Layer 9 of a small transformer language model trained on English Wikipedia (12 layers, counted from 0, width 64). Numbers have three digits each and are written without spaces.
In attention head 0, each number of a token's query is one row of weights dot the token's vector x. The head spreads its attention over the tokens so far by the softmax of query dot key.

Query weights of the head. A number n stands for (n - 500) times 0.00082.
q0: 470563840621330538732415382435569384561556577546304640366369521517719452449611452366513457501408482750434620473566563615455544532470486532558552413626444625427387406587398538483541341490524308
q1: 533480885513433610611414463496674415524417446661200644466543472350761425396472411266457627422504554735391582470403601493553512429519411529508477418592443736454530457664497658580629508357433356
q2: 468485501508492427629581479556441568812607762523346394577227477782659209323671431412664593646338384703531624341465415569554462358573547762517328324520401574317628624590624749474413514439366453
q3: 518574765344470604501433567493814436405579505665277604357456527450634607493559392253418646438412357706314631417418482373425683345503322498696564478511423599547670596565725536579647483397310512
q4: 515437538498268657402549475413223505508474304604533425561668465270543456383420575228662450436399416595391348640580486585526186526641521309378537641543533663469399438755386509701548643601751543
q5: 476345471274537926449283458567474415194608139419648747480524387345630835584559368350598216391555386415599374645646528568233550637565288287272299662498784349905449367499352712654409634454615416
q6: 333571523550524700633594460167522517761463157474429380596381419417529563316717813523647391712316635680513454616635640666230380498426438844518449554561508271548451327582499483441444588463377125
q7: 553522191461378551293574563436369550562438667429537375620559462297444409616303668546581502727507476484486496436351278440704380718595657460423546684552306647376308473461547338363532361505712721
q8: 414398801518539396675592482555675507822470628596203485550259533613815323348554453479512714544543526640500716442389512446563555503587425792532531360487346667307415633621623656366546352298274305
q9: 606431463337581375511645409637471450691367522416290561470224453645678197375434303453612799428478347579583798286482405579557494290636488721633222401666428714562572716787518610567401658407385526
q10: 642456644591700183608642523764441296682381603520301511450371522629703323358520293636504766444567529208675900377361479405632508436406539583512333435678404671398487873790386365353510441434324521
q11: 660602585461228516558631463266767359549460231610267471482426586383559166592274432433403666330311545680391703454462646628510749257695393652676520654592281655472634373587363470600550357462683438
q12: 555613246566424582366483543430310588524448630421556480569603500374465509582278663583543452693472508453496449506365330471749362720471714344426568501582423596413357384377485356399467370550684636
q13: 523555470447427583259634449553506377317279459668608223526740417533704574309540517195699401624766623563488636564611097500176417346425557345823557959414214571667380549678654302491668566504444790
q14: 453548401297365577407503500343551568629408443555387280673416336451521201444364329315536598543396346634383678400546694653544415411665420757546537447415398609549672536701641557686435455612566715
q15: 523448354495274554334393531242484488438310431448579526601739541064416503579128684599403638527555706613350411606381548510784428726607474401354666580538417561385370274498457324491637409553785521
q16: 426389236212728651302564643464665630563573301361589416589357378436262538555401624731580487560535548298546294521361522386469425580693339748266402535328548406567607614508614745326564507323520479
q17: 675590628612431396431661398536592387417268479799314210457664381528691465359558428222506674414704561635374752492556401560259496169420514464931628606527300555578568680695553270710629647510258715
q18: 541533805328391576481511540436764390430600422672225618428451565465614453471456341225330704374365355766226546470550606439506654277576300527743532515498410644428686556553811498646615510423383554
q19: 398315488276525671378537490411644483479762280312672701354174543628265498540467404534399498345367375613312170693744830543427588424598356840386395460449786245480620510409756623554495538379511174
q20: 601301588564424421325649411795417325703502641371565487410353498687805443402437238407523514527677627387284419707528607472449452448365646656537579237429646681094453853649702371408773220475520437
q21: 531372394487527619373681454475361488588394297506525331562500401292633663424461695438601451635611651293483496683353378493295292606414552468627536565574554581591260596572520369325661480568609530
q22: 627323415403334522395593548709418359324696610513702521428380627660485365511558279311507466502469430420445460517473364377461468393629619344534560687406518667309627562561544483346577455441755711
q23: 514369721571442604834511527450376647749636504575310468614349537500743212409416551474506617341206437740452511435372652518702475510724435595276558351481472743207577512465392671549451415350643218
q24: 389412293447360588433406533441361491343780460307974507460490610506172688562496599594573156518428530357456048733652621460388391623542522378307499592356809268521495303302458580416506463582858376
q25: 493603181620533461569543527434286701609437426470644331650590426558401511586578693709582305644492602283686494510428364627453419613411644469461509484411453359468394401366291401312399457673593573
q26: 517616298434292615161450477300772618655500546370469509488461434365355417724203510597456534574397280897297303554606726604584574665601457806486509445475442469385481449308798407659471275505525435
q27: 566406252312686559310517592567486655376443456359537601482533495344388721604236561714492522481650471246558464517319377403603458682589503401429426482519642476567427637423526516355473552472530675
q28: 491466200656509419492511436528145627641373485288728408666571449531425411515433591797594315591607658270710409583528492649578328698479719511278451475523530404431311367443239458407385479638639529
q29: 437498324424685637554554601283366805656688250505525511551194471516362656501507645694580495534392378133532440548363479482472386472455468535539431384473667341475456602388531491287468432599595591
q30: 592555431631544548421520587634276436652576741520408510589555548719530337371576547498532501859403629424646500376377386381649375582340799353416442478616428614236589542480731446268410551441402575
q31: 471458131554564472364487423569161642573412585256791391651586435478323440598441569776581297623595571280726373541551420590565291761510697478229406555501612364571297416474266553435357492614721552

Each question shows a short text with each token's key, already scaled and adjusted for position as the last token sees it. A number n stands for (n - 500) times 0.0017.

Then comes the last token's vector x. A number n stands for (n - 500) times 0.0093.

0 " |": 647622623483496421504361606691701515430305461375316596437299533463391672334501302437537500512481
1 "\n": 578573592568358289346466627634777525490417425409316610522070417381471594240541282493475487634408
2 "|": 625600604529411208330485618556657563545326452496281563531159516357531690339513381415506439640428
3 " T": 610699660709417203362390733649790494408465424352267733733181532340517690179369292382303391712218
4 "ric": 599654614675344273480372686611708571416518468384286739687184475393375573199444380398349412647256
5 "ia": 568717616673418245361353700671735541365439502420241804732251558348414686169352369387335319568247
6 " Gu": 589712690713368136378419781696764554419496483401335740736232561348464682142368400400299394687233
7 "est": 549677688695323096501399756670709576384452534421382750755338484321329589150368505345312376665225
8 " |": 514553586480403231412433610633691494476332486468367644475247454381344581280512424465551426583491
x: 511486505567479510481539190457554486652512473538611441570507492436537243518432571510475563468482508540677493576542307391693444539475445483464580592486477365522525446637297431490451587496771426
Which two tokens does the last token look at most, in order? 2 "|", 8 " |"

0 " Jo": 652640643519478419524323613696701485397342441333299631467309519445376639312481280416497493532445
1 "an": 633692647692313228401333777671767608337346473368313701739291528310387644176372386380322382561230
2 "ne": 572662667719305203438344811677772539327396461337360717753364554303365654154355415401291447567184
3 " E": 555665710661431238374422721750769431410462508344372695654300623379512598216368354437349428670324
4 "us": 618716656725241240421317759653744547297377468330361701720307458277373516179331408368282306602245
5 "ta": 500701663670428263381359769677765486322340530367444648733428579325458697229298370422326419605267
6 "ce": 576686652733270241455314780660729487316426440339357727758408576326342587154326421395269427608185
7 " |": 537561600480362255350420634638740407474259395435355583442255542377396581303489352497550429610508
8 " 30": 556597594634333272276424697635778516436319346383373569616258558359569641297415297505360481622315
x: 482408520678552599522509440495434549363415373520607522509530351449569196529490492596546663322588588491506400561416450609500460615572389563449412473518537538484544488615160396412520559541711571
Which two tokens does the last token look at most, in order? 7 " |", 0 " Jo"

0 " Mc": 650632644518470424530318613687706472393341431318295627461301511444374628313493265411501507540445
1 "A": 545697631695348273377318730644747480331413468341346741712304559361436565188381327427326455612242
2 "te": 533682607711384233405404758602722534385444491418399694749305597392434626193371392442299473618211
3 "er": 586674624698306246412351770660712460340480446363359738681346603359355530196341409413313348559264
4 " |": 533564599482362243347439646621736397488210412449381554433224504367385618300504368502551435614509
5 " ": 539578562615300205276462666637820523482318342426389582588239566370530543280414351539383427664354
6 "34": 576681594667277258258366720655821604372320366386373603672274596320608676256371300464340397635265
7 " |": 544566622510309227304450697643809488490179397436410494479220580364484689298500378525529474656456
8 " 6": 581640616630355261236404733674843507421285356378351576622259644352600687276376291498368443631312
x: 537508486615555586629532422573430609488360355507523575484539391498654155545444462497544499372501620424401406527422437606504470596642409528503420500483572554412521471497150503459523560483721638
To which token does the last token give the most attention? 7 " |"

0 " Bel": 664654643532473413508327634691709494395315447331303629476290530445375663302479279417487492523433
1 "gra": 581701638718338251444343801595771501352295397360402604708309567389428714231371273418289504629207
2 "de": 556690660709258234378319766627748395336311400332336681694324539299365605181347350406309379644232
3 ".": 548598516548362374404399623556715408448401322430356601463211458408354490315466302508484415584445
4 " ": 505553528606305297304379590600764421422365289372384605551314502348491421337394294539399401628389
5 "After": 539591559624292367451306648557680439351381328315394604573334425394433513317471259518397573579328
6 " the": 590632558592379364324382665593685473437319373418361553594364612419517634338405319499424507590366
7 " comp": 570652690646370227475393734610715332409454322331398617602303575415479548282409300414358461754315
8 "il": 624724701667376240279466762688763464474451455425336568682277722362624685290271402383353273787320
x: 628366511710509634668487490541635554462214451426458559428397412414680534483375577384508411439498729476425479558476321446544409649378616495443521581619544404423418372564429554530472660720519395
Which token does the last token look at most, and with what share of its attention? 3 ".", with about 40%

0 " 30": 653626622510485447507341599676687485412314441346311598454313518452390643340488293432506501512461
1 " |": 579590609489370261346439676644779509479221407449364524466213535388467687310496345486544451621475
2 " ": 553605561628313226295462669646820574480259370445394562614254544369518584279403379529371425639335
3 "55": 641709608720285252261371757643825630368250356382327593733274559291589716235328318432282383614207
4 " |": 549568628516320230311458700660818501492160420439416487491243595367484696298488399525524477646453
5 " 1": 554591625609362285254406698679833494414265392361377554607308653362628674311400295479383477626330
6 " |": 574591641539310233288468728671833525488171416430407483517232628372529724291468380517494469658429
7 " 7": 607665632657349263239405755697857532412256376372344575654265660347604711260352308484339430632286
8 " |": 566603656554307208294480750681841534496155439439426483539226620367506745268461405518476475666410
x: 595539514684503617617488337619331552644485539456613499475516440492725193493451544542515420421527578462459441470404450384587512547613385544513452424579483598448437478485200502411431490553715491
To which token does the last token give the most attention? 1 " |"

0 "ation": 637612598498488484516338580649665456413362432350315602431332521467375600361490296443523493500481
1 "al": 571682608680291285350335752618776449362337427362358644646333611326405570255323411457356343629289
2 " Park": 531588561627311292394299680599717492336325438371387654607419624349419513289433389441396461514323
3 " S": 560606644647355261411406708684780478387301504330426624613347530360435548234429417460386461628347
4 "er": 656678563682381374405384731661707603340474508379391643685393590414457523272349430438320392496301
5 "b": 599727645676369322451345754682748500326326492358440600669391466324390613235332405367324343619299
6 "ia": 542678608662308313322351740694774488346285514390406628681373590330418608214329423491356377568310
7 ").": 532550521499384340439426599522691444474392360458425556415241505441418518390532313512540461576477
8 " He": 527570574621337276367362645616710446408508357357325681586296467380454494281435301509400503610341
x: 437371584497454525469531404516450637559455362526574545479513559438464554433454518481441484379552595445416462388520437574481238601520483379426624551596655545637589472601261384404387571511792645
Which two tokens does the last token look at most, in order? 7 ").", 0 "ation"

0 "p": 659655642528480453523312623705718479380344431313302629473313519454379644308464265416487485537440
1 "on": 679742639695359352393280757745784597298492402330240737740324551328407605179300331372311334551238
2 "s": 568649592680288319440308696655736514306403482355351718681364412279313513184349456402334311549284
3 "es": 547619591643290391382343692618730423339385423339408594608390504301425529283367395476376367575340
4 " are": 505499531554264367393357604533686370418306341364411554455350470386382468375503319562479525531441
5 " c": 523622595681339320311412695562762428426309370350436533636349609372598628313395316508344484704302
6 "ry": 553651558701274418312311705601752464336357359339346601683349588363470585266362321489305450564258
7 "p": 603731614729288354409338788607759462327363327326380609694308401321378660206308322419287355661243
8 "tic": 594691628679343349300390726586731392426342406386330582693337696363484660271306404444338380690288
x: 430422326646551495628503272436396492525342422468502532360460384560708568643473665526423507416600744549539439522604439623769454531363474448472543578526578421456387388379426489568569479426635500
To which token does the last token give the most attention? 4 " are"

0 "s": 638621601507489485527323581669667493392356443344321618455350513464379610347486299435507493489465
1 "==": 503546529546377304380463614443720309488507317432448575434220683480540457404520270519489506667440
2 "\n": 540551582522380351376403557610719420433544361353315668437120417395493462297540195468514433644477
3 "\n": 553556558544388324417410563560691465436596364377288698482089354400461463286548212442485444639427
4 "|": 605576567489460229361528577524609537583383449549315545484171519413539656386532396445541439645481
5 " Pla": 577659632664403181445402739653739549422602447404280782685186544443441626183408323404349437649252
6 "y": 627734628682411253362425714673722540430474494463197751734216550367446711170333369375326297624265
7 "er": 638699610676388213400400749670706552394550495447252763710289577370400603203313418366327285577266
8 " |": 558589564477441252368474614602693451522342438519317606462182486405410625305489375473550386625502
x: 495492509553374520546494207465511451585412454498607443530426503484622246495422528444474514581536550525664436653451367365670446529523557451436636572529517440541503474639303460480457605513781460
Which two tokens does the last token look at most, in order? 4 "|", 8 " |"

0 " –": 637617611492496453504347594681695489413336449358325602438310536472400642348497281447526504500478
1 " |": 576564595465379294336455663632772498496223386457372497439238581413494690342513341512567482605502
2 " 16": 613658595650357307262408731693820588393384364378356611646250582377614685260368281477332413589292
3 " |": 552585624504334222310494710644800523521180425477434466482208584389491726305496400527526479653463
4 " ": 548596581622301202285498694656828577507250383462426528609242563375529616277412403549375444657341
5 "49": 629699646707288219233401773698849651380266409392351583737299620290641743224328357423297378640226
6 " |": 544583645535305203305469732677838512495142434443433490513227605364474731267480416531506479658431
7 " 10": 579647623660353273291422729679821530427274391381388559648253576354568693261382332491337447653287
8 "4": 529645585670307232224455728652807590451324455458412595680273689359581645254372441522349426612285
x: 596536466709450587517523401569434651494439364521593570456561397486713182632476587493525389425555581404373379471432511652527524522566380546546399433568499595372463401416197566528435538604608592
Which two tokens does the last token look at most, in order? 1 " |", 0 " –"

0 " |": 647622623483496421504361606691701515430305461375316596437299533463391672334501302437537500512481
1 " 3": 529584572579416348265413654667775496425372396398379590577329625404602611328414297519407486548372
2 " |": 556586613530323242310461703642801518486211426445410511506209564372480673286489382519502468635439
3 " ": 547600569635299220288479685654829580487254385451422545621249547367524589272408391547362440643329
4 "88": 642705590706314267293401738647814652405270404422334580728259602343581750238363337448308415619213
5 " |": 544573622519318238312459699660815491485168423444418494491248597372479685297481399524521462641454
6 " 1": 552593629612355294251408701684835482410274397357384553605307658364631661308397293481380469631332
7 "14": 628698596719274257250411770685834660394349429410359634721223647344566681200347385464296372599223
8 " |": 529570634532305225313474713666811483491157446445451491500266617370469693287475436534507463643447
x: 539577504697444596588463284605362595655503505456641508437530427508683199501461571555555376466482536438548436495447424416621530504625460547492497458558451590411460485475242491418423467505738485
To which token does the last token give the most attention? 5 " |"

0 " st": 633616612506491469520334584666675468408338435342322603446331517467390622350493284441511510512468
1 "at": 622712687714220316405262786663791509270360365239310682724314470270420611185324303347301330678224
2 "s": 543566543634285423427332623609705489334448427349356671611394468358393460274409419447382370536338
3 "==": 501548525551382334379448619476749334475451359431452560458254666471507468393503294529483529638433
4 "\n": 551551600520378350355402561632737411436500362341305652433131444383502476299530202463521428644489
5 "\n": 564558564555378322412394570570705474422592360357271711494091362388458464276542212430478439631414
6 "|": 601570562487457242359515569521607539573379445539314546485186516407538646392534396444544444634483
7 " Pla": 572656631664401188445394736657741550414601449396281785685192537440438617182408321402350438644254
8 "y": 623731622684406257355422710670721544427476492463195755739219547362444704169331373377324294618262
x: 467311593524365582560518189222455538431385636572512462469497514436544490482506632490394512567575447699478632621422370634500416477545521426503558405454565494571408496588318463636430703643633493
Which token does the last token look at most, and with what share of its attention? 8 "y", with about 20%

0 "ring": 655644635527459444524302625690697484374302431320313611473335521441372651323471274414489494514436
1 " |": 585584604476377270335424661638763447473223376440345532441226547387463674322494316488554444618495
2 " ": 546598551614324237282447652631807519473299335432377579587239537372520554289407332533384418645357
3 "34": 581693581664299281266358711651815606368302366393369601668272577329593682260370287464342399617268
4 " |": 549576622515319224309449701649813495490181402441405502485213580370477693291494376523525472653450
5 " 1": 550597627609358280244397703678840479408280379354375563602283647360630670303401268480383473638329
6 " |": 578600637545307224285462733669837526484184409430399499521205616372522721277470365517489464662420
7 " 2": 564621632633358267236420729688839504427282394378373562627272668369628694286387291491358479628309
8 " |": 581613650559306213283467750679845530483172420431400501540204620367519737264459371510471461666404
x: 607510523666484606638475347599342557632479562460617479494536460492711189504449523519523423438542574447451430480394462393578503550608391539491477421574485597470424474507166521402441495551728490
To which token does the last token give the most attention? 1 " |"

0 "z": 647636650533453421511319624699722488385318442312301630479313526434372632296480286416492498539434
1 "o": 546668672696327237372343789667815471320352417304362684708323542330439665183346303451321465626237
2 "ri": 608682670717241215404341792678734532348321419358360651734391536285347586184329451415287400590235
3 "š": 589697736707278119411335809730798496339264465341387665716352521264361651148343388392307402641237
4 "te": 551665662702338168407381778645752509365294490388405645747402583304401672193340437421310456617225
5 ".": 542584532557351329425380622555718421429379317412356616476247436375343488306474321493478434571422
6 " In": 631614617633331307414339686613698466382425385308318642613307504355438545295422329440389447607330
7 " 19": 650704537671361384307360710571737529356450348377388599624231561393573612307369236435312365547293
8 "93": 562684528660286289320378691530730539378346367439419608622256541336481615279407336463360373568287
x: 515512486613504496490447474577480564491512443439653486581672380361527305619570692504472409545574615508443490495424465691455528515504567448332458482536369514405564236493172587595534506465716493
To which token does the last token give the most attention? 5 "."

0 " visit": 641626618525468455519319599662677461395327416329318607460330503448379621338486277440491512515447
1 "ed": 567615544660244394379307631483633417372249311337347547616338379269402545337424332459367407582322
2 ",": 513595569599315415377265637606744368313340364294412617521318478357420544313450221505416486546369
3 " but": 516587514622304412368344614512648325421376262372396551545317438377426484348440282593411501622368
4 " de": 562648615647341327390349703580710354396333287335394569582318411357414532296387275521355476648340
5 "c": 660772709726311230322387858678825490378377390328374594722253567334519723185291300392266363752230
6 "ide": 596684605668284357333400749582693477423236364420400477682376492318447701285328393494328462624293
7 " to": 517581566643228352441289670505677281370285250305387567558389419362339496315437288525368548628330
8 " ": 516583510605310423236385568553728344443217229390432455544417550349563440424360299594381431642424
x: 482416613565540482592577390669457452455415542440552581513572398503496489536567477472437529349446563437590144624449489544599178506660448404496475560503525550656410387507282484489597620575643491
Which token does the last token look at most, and with what share of its attention? 8 " ", with about 40%

0 "p": 659655642528480453523312623705718479380344431313302629473313519454379644308464265416487485537440
1 "d": 557701587687324384352306724633744512335427401334339669701291475333419587206353335433331355611276
2 "ated": 482567580632249392357351677542696411384241414335443521606384484312437576332431390509392497591336
3 " July": 611640594624259353449263734634728531295358346319413607595430540354400543292412357416378436522309
4 " 20": 532627553626352328287383674593720458381331382381458564588323512332518562324383335483363405558354
5 ",": 512594571608291359340308656596746410333304408317458582529296482339437537310452286506413469553374
6 " 2024": 543635465619301344367340673477725472381268288430447538569353521362437567324447311522399499538322
7 "\n": 508527569537323331337449594566726426480349402398427527451148393350453532318559310528509489621473
8 "\n": 571560567586325295373379587536703467415515335341270683528103364339462486277535230423444439635376
x: 598473526553570440462419414531293471505543427587518368619642541433510368513510502610521522360625521485412480451477417575612263713522494349416599573478537377533611451704168556536455602480662491
To which token does the last token give the most attention? 7 "\n"

0 " |": 647622623483496421504361606691701515430305461375316596437299533463391672334501302437537500512481
1 " 0": 508568576600379323265394652663812502396343432366410606587301637389618588306439272516396488577349
2 " |": 550561598521319281296470687640800515486209428436430488492240605390517660309502390544517485626459
3 "\n": 582572599579345303334496647646786548498388462418355576538087444380493612241538327508465489629407
4 "|": 631593602535404212332485615550654562542327447489278560536161508356535679345518378412499447634422
5 " Ju": 604737739717391148405406781777777580391571495361312766752164504348506713130358306381281378708219
6 "li": 596747665712370124351353744700747571360454454426252784772258480274441625162284355342273296622212
7 "e": 568702682694402119392395744696770491391506512402258795751251536298412660146322373361309329652221
8 " F": 591684709695414232402331733677752390350490451281285748707311574314483589213320305328293361692251
x: 498450592512501664559601245583547487586313394534472332405389496454492462474436544415652539322574544517597568573419462652469303466536435473394492536515584371605520507663202496691477511521624641
To which token does the last token give the most attention? 0 " |"

0 "ol": 670656646532481448512322631702708475389353442321300627473300524453378646307462274418484477534442
1 " on": 581621592664308395431296678588678414352293338285371568637354410351405555300416312490337523583303
2 " their": 574607512668336392381311649496665400374346287358352589629363519405475541347412261505337557563274
3 " ": 532596508617355412293381574567727367426341233378373579555350566398549439371383268551375410615393
4 "lock": 558622551677222352345242663577720512287342300308315652658385540300483497287399300437345427539270
5 "ers": 581589524659277442355277642529697303305413306307323629574381525324455442334386299467365376532327
6 ".": 581605512532390436416381612526696414441339285430368519446258446397417551372476286508507439577455
7 " A": 516595548594423365320363613556703393413446389366356625594336591398555574340428291504427483627368
8 "cc": 625695580695372286427386709585701590372446412415390642694323523397517587281372372399292372625250
x: 489376477419456645559481338601407466558360519332426362439534352488572610426490628525446522711473662361380502459645419739501403637530352490507532591439491597613621470520289527487507555571669330
To which token does the last token give the most attention? 6 "."

0 " P": 654642638520487425509341613694708492410336453340304622468293532454390646314482286422498489538448
1 "P": 621755680706370229385386782701809538378485489367348725702176562362461633155351356396316353702241
2 "G": 561706651667331200385379760698800558370386487405400689674308544330407576173349427426349387640282
3 " |": 508566622487369194382477676667771486512228505479450535477246510390363614273495454521544487642493
4 " S": 595625694626369176414450756724822566442313539378385608643283549369447651202432441434394475686329
5 "H": 620711677720337264353368796698849536353322508333377624737322629346505658193348357419296486665219
6 "G": 599710680705278177351353791727855534347236469359364659705312539278394594141340412424326407653253
7 " |": 510561627497352193367476690678791488503165511468461509490278521378367623271490461531537507636486
8 "\n": 550564615550358228363517662664793535528323510454410546517117418382412593235535374521491525646441
x: 427538480554548451523536354516204441507571444483466542567464507462621344574472609596484519410590498473529475408521456573645217736567484567491514541578438482483405466669234459591374623520673485
To which token does the last token give the most attention? 3 " |"

0 " the": 638622603505486480520326588652665460406329420343320596442326499463377624351495274449512516508468
1 " su": 556646655730336315300387700563698379414351332315398537687299498346628589324373263475268496724261
2 "mmer": 557639574695359337336383678519675470390354398397366600705325499343512577321370326440294429570248
3 " of": 593633590693279420378270692565734338331332342237334645612263463330388552265411267479324457605288
4 " 19": 628669483670383531327323653567701512341495323358390607629327589441579552347366239491304411502295
5 "81": 524653486650293356350349661511705537358315330434464589608333510357460570302426337495362434522291
6 ".": 554590498544362416399412605499683437466333296454402508444219424392410538370495322528498433579449
7 " The": 542588538573395370349366615562672455427425382398359614564321551400500589346443307509454487577385
8 " single": 478587517631351321375420615521644420443506321429387677582242460419450459304456327522383464596340
x: 559493478627375623424434472303502512498517420421582464420537508427528491639440540439540627502563591437516272513502234708540479596504439402473525404522589586524453393549244507529552649360740595
To which token does the last token give the most attention? 6 "."

0 " champion": 645617607505480446528335585658676469411343426353312611444327531465382611352497286434512506507463
1 ";": 498548542508334383412352561620723419421276401398396572446299456392391522354502306543522463571468
2 " ": 528558500596318276313441590582756505475330312451395559569317524379523463348420357556404432627381
3 "*": 543566595571381308348356588647764534382370423374304630596318572365588562334462299418444450628367
4 " in": 619594565653346322456346668594723520375450386322322684636280500398435538283464314454363470562285
5 "d": 632670576664365352353403725558697551392403420376357589650250497364521665293415337390348373586304
6 "ic": 706690570717406419354448696540663532440525455417279603733259627426562653307352420390289357629251
7 "ate": 483590576617283360377408644540619383429329408409423565585396522339411521340410457478397398591366
8 "s": 603592563654248333378347686569721430358458365351314671600333585336438505277385395415360318585311
x: 374493388656325667625416367571443468438443470462567487542535334511563415533465625509415392461457451502605588649440480672515454545619458351493627558527662500539526434423303565540318315663668555
Which two tokens does the last token look at most, in order? 0 " champion", 1 ";"

0 " band": 636605617508450446525330597653681465404308416333322591439328508452366615345507284439516523511464
1 "s": 559556597634195307410308684611756417315339371307375626580404510287377472266404391443389379586339
2 " from": 564565579605255379417289665558710360353244320266394555528357467346385537327471282511420526584372
3 " Bel": 630696631661422285383421749632673574415346474415398574686325578399510698275404399443352462590299
4 "gra": 565697612708354266443380796544715472374265418398481544690347541393411690274366325433283500608238
5 "de": 576705663713267241372328782614734387340264393340354644699345555303377629196338358401298386642232
6 ".": 556604527538377379395415626535701383467320293443380533450227449402382545348472294518493439592460
7 " ": 504541517591296296289385576561745416431323248385404548532332480336524434382404282544411417630405
8 "After": 537586550617308371442320638544668433365370318332395585571335411398442522335472258524400580575337
x: 503380487487473533449468542488360667511518526455551470553566551448466547464497412540440475433589545461412438400403470581459412485537509406557529572647584397620489474549123465543500511510898478
Which two tokens does the last token look at most, in order? 6 ".", 0 " band"

0 "end": 657626629505491449543328594680674493397345452339310619454341515451368628336490307405511492505464
1 "s": 573596587628304312475334667638708534312434508364384694619407457313360502247398460393382335524333
2 " a": 499583541602403338346457633550682470467371465422439592596346578436515595319445395545412526594371
3 " ": 501549490570367421310424515525669422472304271424406523525380548410552451427441319556415446590430
4 "s": 629594572655358428388339624573720501322528376290276681628321521376573519327407291368347353571314
5 "mar": 594695575649369343390378736623746586379269434431433531687426664415490673294363389454375417605308
6 "t": 535612559673314367354348656544706368374305309351331610670394485302432598276375360461347389630284
7 " student": 540585523640271364399345641580706456398311337405377603597374550393391511294422358520389454558321
8 " named": 489553529545319355421374610528659404455213332421456483490370465376403617363513331564483546567419
x: 503590511521417571576495402338441492483525357447546615498465516401529442523520538660506387477504581464542549478533371466657431509573495406468536459415565477464507442450233552473566515505918453
Which two tokens does the last token look at most, in order? 8 " named", 3 " "

0 " |": 647622623483496421504361606691701515430305461375316596437299533463391672334501302437537500512481
1 " 4": 541607560593421366263391657649776482412358374388362595588316614395591614325396275521393467552356
2 " |": 554589618530324236313464711649806520491206430448413512506206569376471686278489388522502473639437
3 " 0": 530593618623350259256409709699858531404305449369406601620272646366609648266416293501373480613316
4 " |": 565579633538310250294474727674833529484178439427428483519239625382521703285481395532495487645434
5 " 0": 544604625635339257247412724706870537403284447366401591634275665363621664260407297498364477622304
6 " |": 563583635548304250285477735681841531481172443425433482531250642382531709281472399536486486648425
7 " 0": 545603630640330259241414729708873532401271449362402583639284677360626665260403302499360476625301
8 " |": 564584640553301250281478741686846528478167446421433482538259656383536712278466403535481484651420
x: 579498534655461585641471332562357585648479564467612504504577450546706200549505544520580380452536498405471429469444447400569516542607407590499453426549449605504358524501180492386443448488724493
To which token does the last token give the most attention? 4 " |"

0 " su": 643640623527484457505320604678690462393330422331312615468321515453389636329472267442487502517446
1 "mmer": 558630553699353381346376681497686440383376381381364600689323518368504533321377311464304448577248
2 " of": 587630596693269414375267700562745302327329332222341642601263480331385536265409258482329460621292
3 " 19": 634680491681366506313317669567717501337481309351375616636309598427572551328357232484297399518283
4 "81": 542660503659274342341336681524729531345290318412451590612329527345459577288417328485355430532282
5 ".": 551590503552343401393407615507699436460322296445403517448214433386399528352495329531493437580441
6 " The": 556602548585383360354349634574693452412417373380344629572312559395486594324436295500444486581369
7 " single": 492595526634340317368407626531659413435488315417374676582242477410448463297447320513383458600337
8 ",": 493567566573328413355309605597739341354417341319401612486285499386483503346458202513449459600413
x: 486492465598462614499373448478463650533584451454729560448543482433493406375565549440461534506415506465467511533512389460621327561582409424450596509477491326600444401547255436518521621619830509
Which two tokens does the last token look at most, in order? 5 ".", 0 " su"

0 "st": 631610608501485470528338588660671470407350433343327603435315490469378618345508277441520518510474
1 " |": 574570575462394320337432620624743462484256381458344525430236549408490641352505323502573438614517
2 " ": 540592537613325257284454635624802532480315333442370581589243540384535542299413338539387413645357
3 "32": 567687605684302269247376707659810583380315376391372593686266580319639692268360285464320402651255
4 " |": 547574605501341247314458672643794494501211405462393505475214571383484672310492375522537451651469
5 " ": 546602570636294212272463677649837557483282354442383569619237578367545586274399367535366415667325
6 "34": 580701623694269229236391748680852597395301386396367599701247630315617715229343323465316371676241
7 " |": 542579633521317211297469707666826505503190415453406504501220617374500709286478395526518455673443
8 " 30": 571635623677300247251416729652817511430267336374359565652233584336587677271381291491320445659270
x: 492478545719513632552467431496361578382415353521586520412533339455636226461487475582542564364591614474479368544436460663512513565639432561473383455531490626416548501545169451444523579537673591
Which two tokens does the last token look at most, in order? 1 " |", 0 "st"

0 ")": 648631635510452417493316626695728484385320427324307627443288537440381637313489260427514485519457
1 " became": 571563605638202231428331711535726399392260314310403585538255442352375553273516280495388557613316
2 " the": 566615586614326317301366694579726450416282347366382558587324623379526688317430283501408520606336
3 " new": 525645564698306329321326690547730357378351286323362651651263562389487556258398232519313492663250
4 " band": 556584556646260324428371680534688408407375295382357610578304489388375491277464336502387472587324
5 " member": 546575571585283293449369679603683453387330379399467576536385477382377516306457374485430465548385
6 ".": 570594538529358398404417640527711389466327278431393495422204440398420573359496277513513436615464
7 " The": 552576560565374328362361629576692461422381371388348600559336548389488594341445300491464505591386
8 " new": 496600543658339300375364641520683377408394311372381656624281508416463498293430265519350516649288
x: 435498528533429568449460459347400604458485386416565375459575564535515610575446524412419612400619563394569321498510318608534526496551449421467532457538616528471464430641181498544613532426823583
Which token does the last token look at most, and with what share of its attention? 6 ".", with about 60%

0 " with": 638626628527448453511300606669701448381305408305308608460320505435373618328487256434495512531443
1 " the": 561632552630346377339324666581705468392321343363355603618340573392474623298416289509394526578316
2 " same": 550636578723271383305299708506722296348431231284366619641279571364560525306377178484282477658233
3 " sub": 498628608641396335433363673612706368391471357324448645595334586456505516313414286487367482680338
4 "st": 618690642685314368395369768578709410372393366331374579643290519376476613271362307369328369672292
5 "ance": 583641585670250382410336705580682416350315356360364582635411538354418556292364389436355404603302
6 "s": 567601549637244387342309660553705317342433319334325639558354560319416427308358352430392284601367
7 ".": 576606519527397435408383605531700427443348294430361527445251453394424554373474290495513425583462
8 " E": 526614622646442317341403638636717402425581421352344675633282585407574524301402299474368459681334
x: 424383621626436380458567392651348548473581383649552484409541454504549485535391515529624523407552628424478500537502497598301257538507356437466555445541678416490577437710236507427483607516673568
To which token does the last token give the most attention? 0 " with"

0 "ch": 668646639534494463527318608685689468386368439314288634477321529456380626321467275405482486522438
1 "ell": 631686684705264248426294764678771483312368428318342654691364538261410564207347394362318367629250
2 "e": 522637638692324242400332736656769412323413454322382690689403541287404560211332381442333414601256
3 " Mc": 589634653637329306489288677640740386340420365275332671593329436334366484233423279413368479641330
4 "A": 535672619676380259401341706656719528340434510373370738723373545361439549210373384428337467579258
5 "te": 532675591703411243413419747595706544395443502438416685746336599405435622209368420455304490588224
6 "er": 591678624703309245409354777661710468336467450366367730691373608351365543198326427411305345548260
7 " |": 540560610468367237349451653632746422496177423456393523424241511368397642311508380503564451612521
8 " ": 557583572610305205270473679644829553488272349433388547595249563367546587287412358537388442658355
x: 449398558607495557627626376622405497463374485478469521610603415503622321487500498507530564314567544451445219546476441570612256556716393513458530484497523585526582419569234414464507516610656491
Which two tokens does the last token look at most, in order? 7 " |", 0 "ch"